Layer 6 of a small transformer language model trained on English Wikipedia (15 layers, counted from 0, width 64).
In attention head 0, each number of a token's query is one row of weights dot the token's vector x. The head spreads its attention over the tokens so far by the softmax of query dot key.

Query weights of the head. A number n stands for (n - 500) times 0.0023.
q0: 639 428 354 473 453 365 599 416 458 571 699 540 478 562 473 582 619 494 339 458 301 621 569 493 553 415 656 525 449 536 584 492 498 532 454 527 532 622 478 495 706 393 433 475 412 533 462 487 371 549 528 460 595 478 547 434 516 487 425 641 526 648 544 469
q1: 461 567 405 406 474 453 390 466 385 513 604 412 555 524 671 489 308 492 521 489 436 632 436 466 583 433 471 563 322 518 461 458 503 540 594 501 704 679 400 471 364 625 496 708 733 507 581 357 601 365 569 457 599 436 456 549 441 419 588 485 396 462 431 368
q2: 501 575 268 392 575 367 330 476 379 357 498 524 545 596 638 484 446 442 561 512 566 477 376 589 601 497 574 513 450 526 444 462 607 360 747 473 747 664 683 603 418 672 425 689 676 606 560 338 612 465 530 431 783 453 506 394 550 319 551 539 629 513 516 369
q3: 452 572 443 646 425 532 556 566 570 527 470 356 643 467 460 540 514 524 579 515 556 427 514 572 489 620 462 509 516 279 443 458 431 621 382 522 299 500 495 291 285 381 443 359 509 384 408 466 500 497 547 629 321 512 500 622 521 594 745 471 490 482 492 532
q4: 581 615 394 538 569 502 656 551 639 571 471 516 455 559 392 630 520 539 545 523 565 404 685 524 459 593 574 512 458 571 456 585 510 420 445 539 326 562 568 421 262 380 336 491 527 471 456 505 315 615 497 592 422 424 536 595 438 476 680 510 541 449 422 504
q5: 488 503 509 663 495 619 657 462 622 713 400 396 498 611 187 537 565 711 424 420 595 517 712 461 388 495 387 528 515 442 529 511 394 587 291 449 299 412 377 399 520 261 419 419 445 326 397 633 452 662 526 544 338 553 529 572 419 605 597 461 470 461 354 477
q6: 532 540 555 371 528 351 337 378 445 286 658 556 536 460 736 401 453 300 540 661 378 499 213 576 695 459 573 542 485 540 535 537 628 358 662 490 721 552 559 530 568 758 522 537 559 729 588 424 591 410 484 423 662 435 407 551 656 373 359 624 494 464 610 496
q7: 475 567 410 517 585 600 677 479 632 598 488 472 457 570 372 686 526 641 535 535 513 435 690 434 422 529 480 498 440 543 466 558 367 468 422 533 309 571 532 418 326 322 356 486 525 331 400 549 316 537 564 504 415 381 599 608 485 442 671 454 576 552 504 451
q8: 423 428 272 453 516 512 590 436 515 497 551 508 483 631 514 648 404 540 647 515 510 547 587 386 370 492 439 570 547 521 488 539 439 388 424 402 376 629 499 622 465 532 391 560 761 257 507 493 336 524 404 538 489 327 699 556 421 460 716 479 541 570 543 420
q9: 635 633 480 616 501 493 753 722 615 598 334 517 474 509 365 571 573 624 517 321 569 318 475 480 347 554 438 400 473 456 449 411 426 515 379 553 297 576 397 497 497 359 598 383 445 525 528 611 467 669 537 624 407 502 513 552 355 605 608 375 475 427 247 535
q10: 488 522 572 346 456 351 413 270 404 423 504 503 378 529 676 525 485 317 590 612 535 466 277 492 580 578 513 701 458 514 445 461 530 469 715 641 623 510 576 625 607 752 575 554 510 656 593 381 779 390 371 540 524 475 366 631 598 514 343 520 489 346 581 570
q11: 605 552 603 365 561 527 651 365 659 532 527 453 614 577 526 546 541 549 473 411 482 522 458 402 450 553 446 434 526 599 450 451 484 509 359 528 336 536 543 416 523 440 200 288 497 622 453 652 430 587 453 399 443 357 461 673 582 339 632 453 616 398 463 444
q12: 394 449 561 587 395 522 433 526 449 531 550 529 421 467 359 363 578 609 386 476 538 509 430 651 674 359 536 611 402 435 441 614 641 817 561 671 648 363 397 399 380 354 506 485 371 570 495 615 577 467 474 532 438 594 270 466 456 521 518 413 428 433 513 627
q13: 466 498 701 490 417 480 453 324 365 439 437 511 578 470 703 396 486 272 524 580 483 633 327 569 614 528 352 655 501 539 510 413 573 651 538 503 590 462 518 429 693 732 509 563 550 625 480 313 633 380 411 419 514 545 327 509 605 462 344 635 515 599 738 579
q14: 541 464 448 558 608 622 533 462 586 517 498 499 599 589 580 528 424 479 620 406 376 428 613 266 379 562 333 432 599 550 529 328 347 378 408 283 449 657 480 535 594 494 486 413 570 568 562 523 392 507 569 436 544 284 753 647 545 446 578 518 497 535 451 369
q15: 523 468 421 596 609 594 615 544 715 558 406 544 549 587 366 674 470 656 524 395 493 430 640 368 340 555 426 464 487 495 513 524 349 491 395 414 354 540 446 514 395 245 462 532 453 462 526 474 296 599 474 612 462 313 758 505 425 458 696 408 613 541 423 461
q16: 379 370 284 573 616 552 475 521 604 253 581 719 455 549 478 493 477 612 408 574 445 412 446 535 559 369 450 658 421 503 640 497 690 557 603 251 640 480 419 747 418 617 605 668 551 508 487 598 511 568 533 443 774 494 605 301 375 442 418 481 432 634 281 511
q17: 376 338 422 590 442 593 624 445 607 331 683 746 387 507 698 647 509 496 665 446 438 582 529 403 485 432 499 504 509 633 406 488 548 374 354 346 504 602 497 529 442 556 431 710 634 341 542 452 354 544 385 510 636 462 611 513 524 453 647 347 759 544 541 366
q18: 394 502 413 485 463 623 326 280 469 657 402 386 516 570 433 506 408 485 427 685 433 725 712 570 416 461 570 587 472 570 548 550 495 620 498 452 574 354 433 483 448 414 534 476 611 406 364 709 478 480 512 453 397 489 617 451 351 434 614 640 592 524 490 546
q19: 373 375 518 634 405 621 462 628 257 403 859 373 343 218 606 914 301 497 618 322 546 579 493 508 368 403 536 401 453 477 319 405 492 590 503 586 447 446 400 629 535 576 445 640 577 125 473 451 431 266 605 571 440 562 310 390 607 476 220 615 569 552 607 536
q20: 340 547 587 651 478 543 281 462 421 784 594 527 543 522 363 567 748 552 623 517 371 420 767 513 185 382 569 109 670 260 628 500 352 462 554 557 491 588 439 490 367 416 391 523 294 411 434 366 455 503 632 340 389 621 625 660 470 503 424 627 526 726 617 523
q21: 222 462 349 576 419 595 314 26 713 481 364 437 418 691 439 166 715 398 763 540 289 681 626 350 343 502 316 643 622 380 635 604 521 608 723 449 542 726 236 758 432 405 661 456 400 488 504 552 694 639 627 640 503 566 868 398 590 429 791 248 259 544 676 255
q22: 560 784 440 477 505 464 359 705 441 537 407 585 676 594 376 438 637 388 556 545 296 472 583 538 586 319 509 733 569 407 600 785 498 499 632 386 439 576 438 586 515 552 443 544 408 515 518 551 471 584 477 438 472 494 734 517 256 519 539 492 594 623 796 622
q23: 530 530 456 495 568 527 595 543 597 394 502 450 669 695 649 360 306 462 532 758 394 559 305 471 611 415 511 641 467 437 345 570 646 203 487 520 488 465 616 584 446 609 540 480 548 634 661 670 518 594 255 299 458 504 616 497 493 601 408 604 443 440 490 485
q24: 561 544 512 473 442 483 788 255 733 592 628 696 392 546 773 354 388 546 707 530 909 582 376 327 706 367 724 295 365 618 369 508 529 432 394 668 455 397 746 657 204 485 565 793 432 726 842 800 902 773 347 889 793 534 558 132 703 420 408 363 465 247 312 351
q25: 452 247 546 566 421 623 322 445 481 546 485 432 516 498 803 533 257 516 666 508 546 556 572 342 374 659 593 465 441 594 486 404 363 553 500 533 598 620 509 604 634 585 537 569 683 453 578 468 582 527 598 368 553 440 643 554 721 469 551 608 437 327 547 325
q26: 598 396 709 580 355 736 686 267 355 604 535 447 469 375 430 662 658 573 694 403 561 578 475 761 588 652 378 271 588 515 400 347 438 524 474 738 395 342 466 81 338 416 403 491 455 381 465 456 345 546 393 506 365 553 411 624 493 653 444 300 652 415 480 491
q27: 433 280 338 551 448 522 312 405 535 411 375 630 458 575 305 267 568 627 537 258 512 429 904 475 258 535 283 255 562 404 643 433 266 544 762 380 562 777 292 560 632 536 830 425 536 584 433 492 710 330 665 556 499 561 921 675 462 618 638 380 359 582 576 280
q28: 390 372 412 747 408 538 577 612 505 449 299 668 419 227 544 487 763 545 629 363 411 460 586 468 338 487 553 493 408 427 519 505 273 524 462 476 576 528 326 383 375 473 659 634 577 440 472 352 660 398 653 595 632 541 730 409 472 521 472 383 588 545 457 617
q29: 405 402 510 530 464 687 206 268 599 522 500 271 484 481 679 488 361 217 715 463 686 693 483 410 296 518 585 278 831 643 746 393 460 535 477 475 546 551 552 646 773 499 361 510 584 404 470 823 744 535 705 479 368 511 558 557 447 395 592 502 594 352 477 270
q30: 585 711 547 341 384 394 330 302 481 564 479 461 564 736 614 496 541 304 481 526 632 597 427 485 429 745 460 640 670 522 706 517 493 426 588 390 455 483 622 755 668 595 470 726 553 422 490 423 481 659 531 564 376 458 565 591 581 477 572 601 462 497 590 463
q31: 452 607 580 449 445 482 322 361 514 657 233 567 478 488 555 358 739 451 523 597 592 464 438 622 471 618 499 556 523 473 667 559 327 475 557 574 611 442 512 495 465 309 720 450 357 469 478 195 654 424 640 501 455 742 517 409 533 549 502 505 403 432 480 672

Each question shows a short text with each token's key, already scaled and adjusted for position as the last token sees it. A number n stands for (n - 500) times 0.0036.

Then comes the last token's vector x. A number n stands for (n - 500) times 0.006.

0 " colon": 491 489 501 485 459 467 524 448 430 499 496 472 574 469 495 423 481 381 508 508 573 479 545 468 480 484 508 479 464 461 558 567
1 "y": 468 494 483 484 477 452 528 462 411 488 518 542 515 481 651 550 508 481 458 511 536 479 496 430 477 478 487 469 490 492 519 503
2 " P": 444 508 498 542 504 530 485 526 434 502 496 564 513 514 642 506 483 469 485 495 529 488 468 476 516 459 504 485 476 491 421 516
3 "LA": 466 494 531 504 505 472 532 521 430 478 495 519 446 499 640 531 473 473 486 481 549 492 487 465 490 491 478 487 489 495 470 509
4 "N": 526 490 554 516 502 453 543 488 417 461 511 467 486 506 645 486 515 538 463 475 534 492 470 460 496 493 481 488 506 489 457 519
x: 511 560 601 421 543 579 612 519 591 414 548 500 646 529 477 567 482 410 459 608 353 542 415 423 449 418 424 489 482 483 573 398 478 277 496 524 412 455 534 408 533 525 492 614 548 472 488 508 477 561 537 439 491 286 770 575 636 465 601 560 478 497 433 402
Which token does the last token look at most, and with what share of its attention? 3 "LA", with about 60%

0 "%": 482 523 547 534 485 477 525 510 446 484 512 691 368 500 828 711 459 542 485 484 547 495 491 453 485 516 475 483 489 522 494 452
1 " |": 343 466 489 553 517 506 487 584 608 473 485 560 250 498 791 624 479 578 505 514 521 495 496 531 499 577 494 491 512 537 517 416
2 "  ": 407 430 406 595 547 538 489 609 564 513 525 720 395 493 686 630 444 586 473 469 473 519 534 550 505 484 511 471 496 503 489 472
3 "|": 678 405 432 517 519 519 476 603 609 493 498 562 273 481 779 624 468 585 484 511 512 501 516 528 495 557 506 486 501 526 533 428
4 "  ": 687 484 385 463 524 558 465 601 516 520 510 687 423 488 688 604 456 582 454 465 468 516 520 542 507 474 512 465 482 504 490 504
x: 523 595 504 551 592 553 487 653 610 285 495 457 712 656 550 431 534 436 488 529 622 432 386 368 476 587 405 611 553 496 706 456 567 505 450 512 424 454 537 595 514 471 476 349 468 367 694 596 460 668 489 603 554 450 509 448 473 543 557 412 554 553 591 530
Which two tokens does the last token look at most, in order? 2 "  ", 1 " |"

0 ".": 477 538 466 531 480 534 462 465 405 516 483 470 503 482 567 528 432 477 465 497 525 479 447 469 492 565 483 502 487 487 500 549
1 " He": 484 521 461 482 498 539 479 491 453 514 481 572 458 491 612 594 426 512 467 484 470 509 510 479 484 545 489 520 529 552 497 508
2 " would": 518 507 491 483 486 480 487 466 449 506 488 524 454 451 679 624 475 491 477 504 525 492 509 462 496 565 493 509 541 513 514 523
3 " later": 493 490 518 461 468 453 506 416 411 499 507 446 596 494 504 507 488 442 490 521 523 493 502 467 477 539 489 506 506 501 496 574
4 " gain": 509 506 480 501 497 474 482 471 432 506 479 423 513 478 598 493 481 439 529 516 569 501 533 469 480 541 493 501 506 520 529 596
x: 518 438 343 656 529 506 493 469 665 352 489 661 621 557 347 540 518 612 478 435 500 452 433 414 585 453 487 453 595 480 407 524 499 463 523 478 533 648 344 459 537 357 492 659 465 541 416 570 478 421 576 425 402 571 647 708 484 519 421 553 486 491 536 377
Which token does the last token look at most, and with what share of its attention? 2 " would", with about 50%

0 ".": 476 540 465 533 479 536 460 463 400 517 482 468 503 481 570 529 429 476 463 497 527 478 444 468 491 569 482 502 486 487 500 552
1 " He": 484 523 459 481 498 541 477 491 450 514 480 575 456 491 617 598 423 512 465 483 469 510 511 478 483 547 488 521 530 554 497 508
2 " also": 467 500 518 452 449 499 479 438 457 515 511 475 474 499 613 616 490 490 466 507 505 504 487 445 480 567 489 525 523 529 526 548
3 " pilot": 482 518 519 478 508 472 516 468 401 491 491 484 523 467 577 549 477 424 479 491 537 486 527 431 485 483 497 484 494 502 538 578
4 "s": 503 523 518 481 499 479 508 457 397 479 503 483 506 473 654 568 506 460 474 493 532 491 526 423 488 478 486 478 517 510 527 563
x: 346 513 423 567 626 544 501 449 714 519 568 412 521 465 456 499 446 515 548 544 457 520 572 491 373 452 467 444 582 605 659 447 504 350 498 535 398 607 567 440 435 424 507 487 606 526 604 508 534 451 501 371 622 317 703 461 588 608 494 548 566 522 504 410
Which token does the last token look at most, and with what share of its attention? 1 " He", with about 80%

0 "2021": 505 548 493 467 490 494 534 517 490 470 507 563 390 494 795 685 533 601 440 471 473 496 444 485 500 547 487 518 533 491 498 464
1 " Le": 508 500 517 501 500 504 513 533 404 519 478 512 469 507 663 498 474 363 529 549 578 475 508 465 498 464 514 489 502 492 460 533
2 "ices": 474 473 461 494 494 541 465 494 361 510 501 555 551 505 548 434 462 290 472 523 529 476 464 435 508 451 499 464 485 507 502 575
3 "ter": 531 463 526 474 505 457 510 480 329 483 477 527 608 465 508 423 462 423 433 502 506 463 458 433 500 481 516 473 480 511 509 571
4 "shire": 578 499 522 518 518 464 537 521 374 469 492 570 511 478 637 546 485 468 434 494 519 474 484 460 493 495 507 494 493 488 505 484
x: 527 512 458 514 348 625 391 573 475 576 669 479 612 633 602 558 464 427 604 520 579 422 449 428 522 489 546 490 440 568 492 481 539 441 467 400 402 506 542 558 322 467 475 516 581 516 421 535 421 629 519 570 483 242 764 519 479 504 542 537 512 525 530 504
Which token does the last token look at most, and with what share of its attention? 0 "2021", with about 100%

0 " his": 489 503 461 514 501 521 455 480 483 510 506 498 523 487 607 561 503 550 469 486 488 516 531 468 487 495 492 499 521 540 504 548
1 " past": 526 487 488 500 475 459 533 465 383 500 507 553 524 473 572 546 467 338 464 504 492 479 538 456 480 473 512 496 466 499 551 566
2 "ora": 521 491 462 483 513 484 507 476 415 498 483 506 628 459 417 486 496 356 452 531 444 465 488 458 504 441 519 466 477 510 508 551
3 "l": 534 487 506 477 500 471 510 474 409 488 518 490 543 494 629 522 532 443 445 524 501 483 485 419 482 483 502 482 503 523 524 541
4 " leadership": 510 512 503 486 504 481 512 480 403 481 511 510 506 498 669 551 500 452 480 485 540 502 520 446 477 502 478 487 502 517 512 574
x: 386 457 386 609 560 576 509 467 670 501 514 507 604 597 431 577 481 386 505 534 453 493 429 364 482 544 395 487 527 577 570 387 545 393 512 440 532 660 566 435 450 446 438 609 563 457 683 614 470 485 491 404 516 387 767 526 466 553 468 618 450 460 527 406
Which token does the last token look at most, and with what share of its attention? 0 " his", with about 70%

0 " in": 508 490 482 505 485 527 459 471 417 506 504 456 467 543 628 502 496 429 489 512 565 499 494 424 485 538 470 503 533 512 474 596
1 " the": 456 505 492 468 482 486 507 488 483 496 516 461 415 516 676 544 513 480 461 507 542 504 534 451 478 515 473 505 519 501 494 570
2 " Ocean": 457 480 513 512 504 465 507 502 389 487 475 472 610 478 499 440 491 383 467 507 563 465 504 436 503 442 516 476 491 463 505 633
3 " du": 490 532 483 513 470 498 490 464 383 504 492 445 461 546 634 443 481 330 543 531 547 486 497 447 502 499 508 483 503 521 483 615
4 "b": 456 474 543 506 487 452 521 455 436 474 500 445 552 516 636 460 562 528 463 503 493 478 419 407 500 468 483 470 491 526 480 536
x: 605 517 530 553 432 433 545 538 580 419 423 569 456 392 528 406 409 533 530 573 362 628 558 505 340 493 525 413 578 416 644 554 400 466 505 525 435 575 504 357 549 586 388 528 520 697 432 496 374 422 503 476 655 260 675 428 590 429 548 582 383 512 355 509
Which two tokens does the last token look at most, in order? 1 " the", 0 " in"

0 " their": 472 518 473 490 462 526 457 442 408 521 513 449 585 494 604 501 514 470 448 501 509 504 520 432 480 503 491 504 513 516 506 590
1 " leadership": 485 491 490 516 480 495 485 471 375 510 519 502 563 502 664 529 502 411 475 500 549 500 519 427 472 494 482 484 498 512 512 602
2 " and": 493 475 488 439 460 486 492 447 401 502 510 436 499 505 648 503 500 376 462 525 502 490 513 465 486 511 491 496 525 517 518 600
3 " action": 541 501 474 485 486 486 494 459 371 499 515 502 587 498 636 557 468 419 462 502 526 488 513 419 473 507 490 488 503 509 516 600
4 " lit": 595 512 422 469 451 538 473 462 419 513 480 548 567 499 553 567 426 336 511 543 496 476 517 455 518 487 539 497 481 515 491 522
x: 519 540 568 721 584 492 329 476 467 591 488 511 551 528 376 493 459 343 547 541 425 382 517 532 359 448 448 435 588 574 540 482 538 699 409 404 436 585 637 521 472 510 510 518 240 454 469 454 543 471 423 554 385 519 684 669 549 355 508 376 547 499 543 445
To which token does the last token give the most attention? 1 " leadership"

0 " Cl": 473 539 514 496 469 491 532 500 360 530 502 548 528 515 618 522 448 408 485 534 561 463 478 426 502 439 543 485 493 458 474 554
1 "ive": 420 514 493 505 471 477 508 492 364 499 513 604 513 496 662 563 475 441 436 508 522 462 441 400 495 473 513 460 496 503 474 532
2 " Lo": 459 516 525 529 496 496 512 535 437 513 475 529 531 524 633 541 474 407 508 545 534 479 469 430 506 437 539 493 525 503 441 556
3 "ader": 545 444 499 500 548 469 518 540 394 474 481 530 537 456 630 512 463 440 414 480 505 469 469 426 499 429 522 454 488 518 523 591
4 " |": 644 529 520 493 539 492 473 574 607 471 459 555 188 446 858 671 496 590 485 505 528 485 527 512 506 557 492 484 551 542 518 482
x: 507 541 460 454 570 591 588 510 859 651 502 513 514 510 537 466 537 584 471 500 603 502 522 448 537 521 473 552 472 543 453 598 558 488 467 482 511 516 540 485 375 429 508 503 379 532 492 527 503 509 499 454 533 298 543 584 514 380 520 479 599 514 502 575
To which token does the last token give the most attention? 4 " |"

0 ",": 432 518 420 471 442 499 522 454 415 487 495 441 398 508 692 538 481 486 474 500 528 488 505 495 475 574 463 510 523 507 498 563
1 " he": 472 514 447 490 503 530 472 488 467 518 501 539 504 495 602 591 467 511 463 480 449 513 520 482 484 537 484 510 520 546 501 543
2 " is": 469 515 497 493 499 497 479 502 470 510 464 486 405 456 718 596 457 459 485 498 513 495 504 458 490 548 494 505 515 557 537 565
3 " voice": 491 523 475 535 515 495 498 523 484 502 480 506 517 479 703 627 474 437 505 521 539 492 531 441 483 481 509 477 510 543 507 566
4 "d": 492 515 511 502 480 476 494 458 421 491 504 470 517 472 676 549 538 496 486 516 520 495 518 433 496 480 512 480 512 544 548 570
x: 477 406 391 560 488 423 473 503 679 507 390 313 541 473 425 515 453 475 507 632 467 506 576 426 288 502 483 538 553 436 562 391 473 521 509 593 512 664 584 427 471 471 462 512 468 623 621 599 528 579 394 482 470 335 626 405 614 403 653 471 630 604 512 454
Which two tokens does the last token look at most, in order? 2 " is", 3 " voice"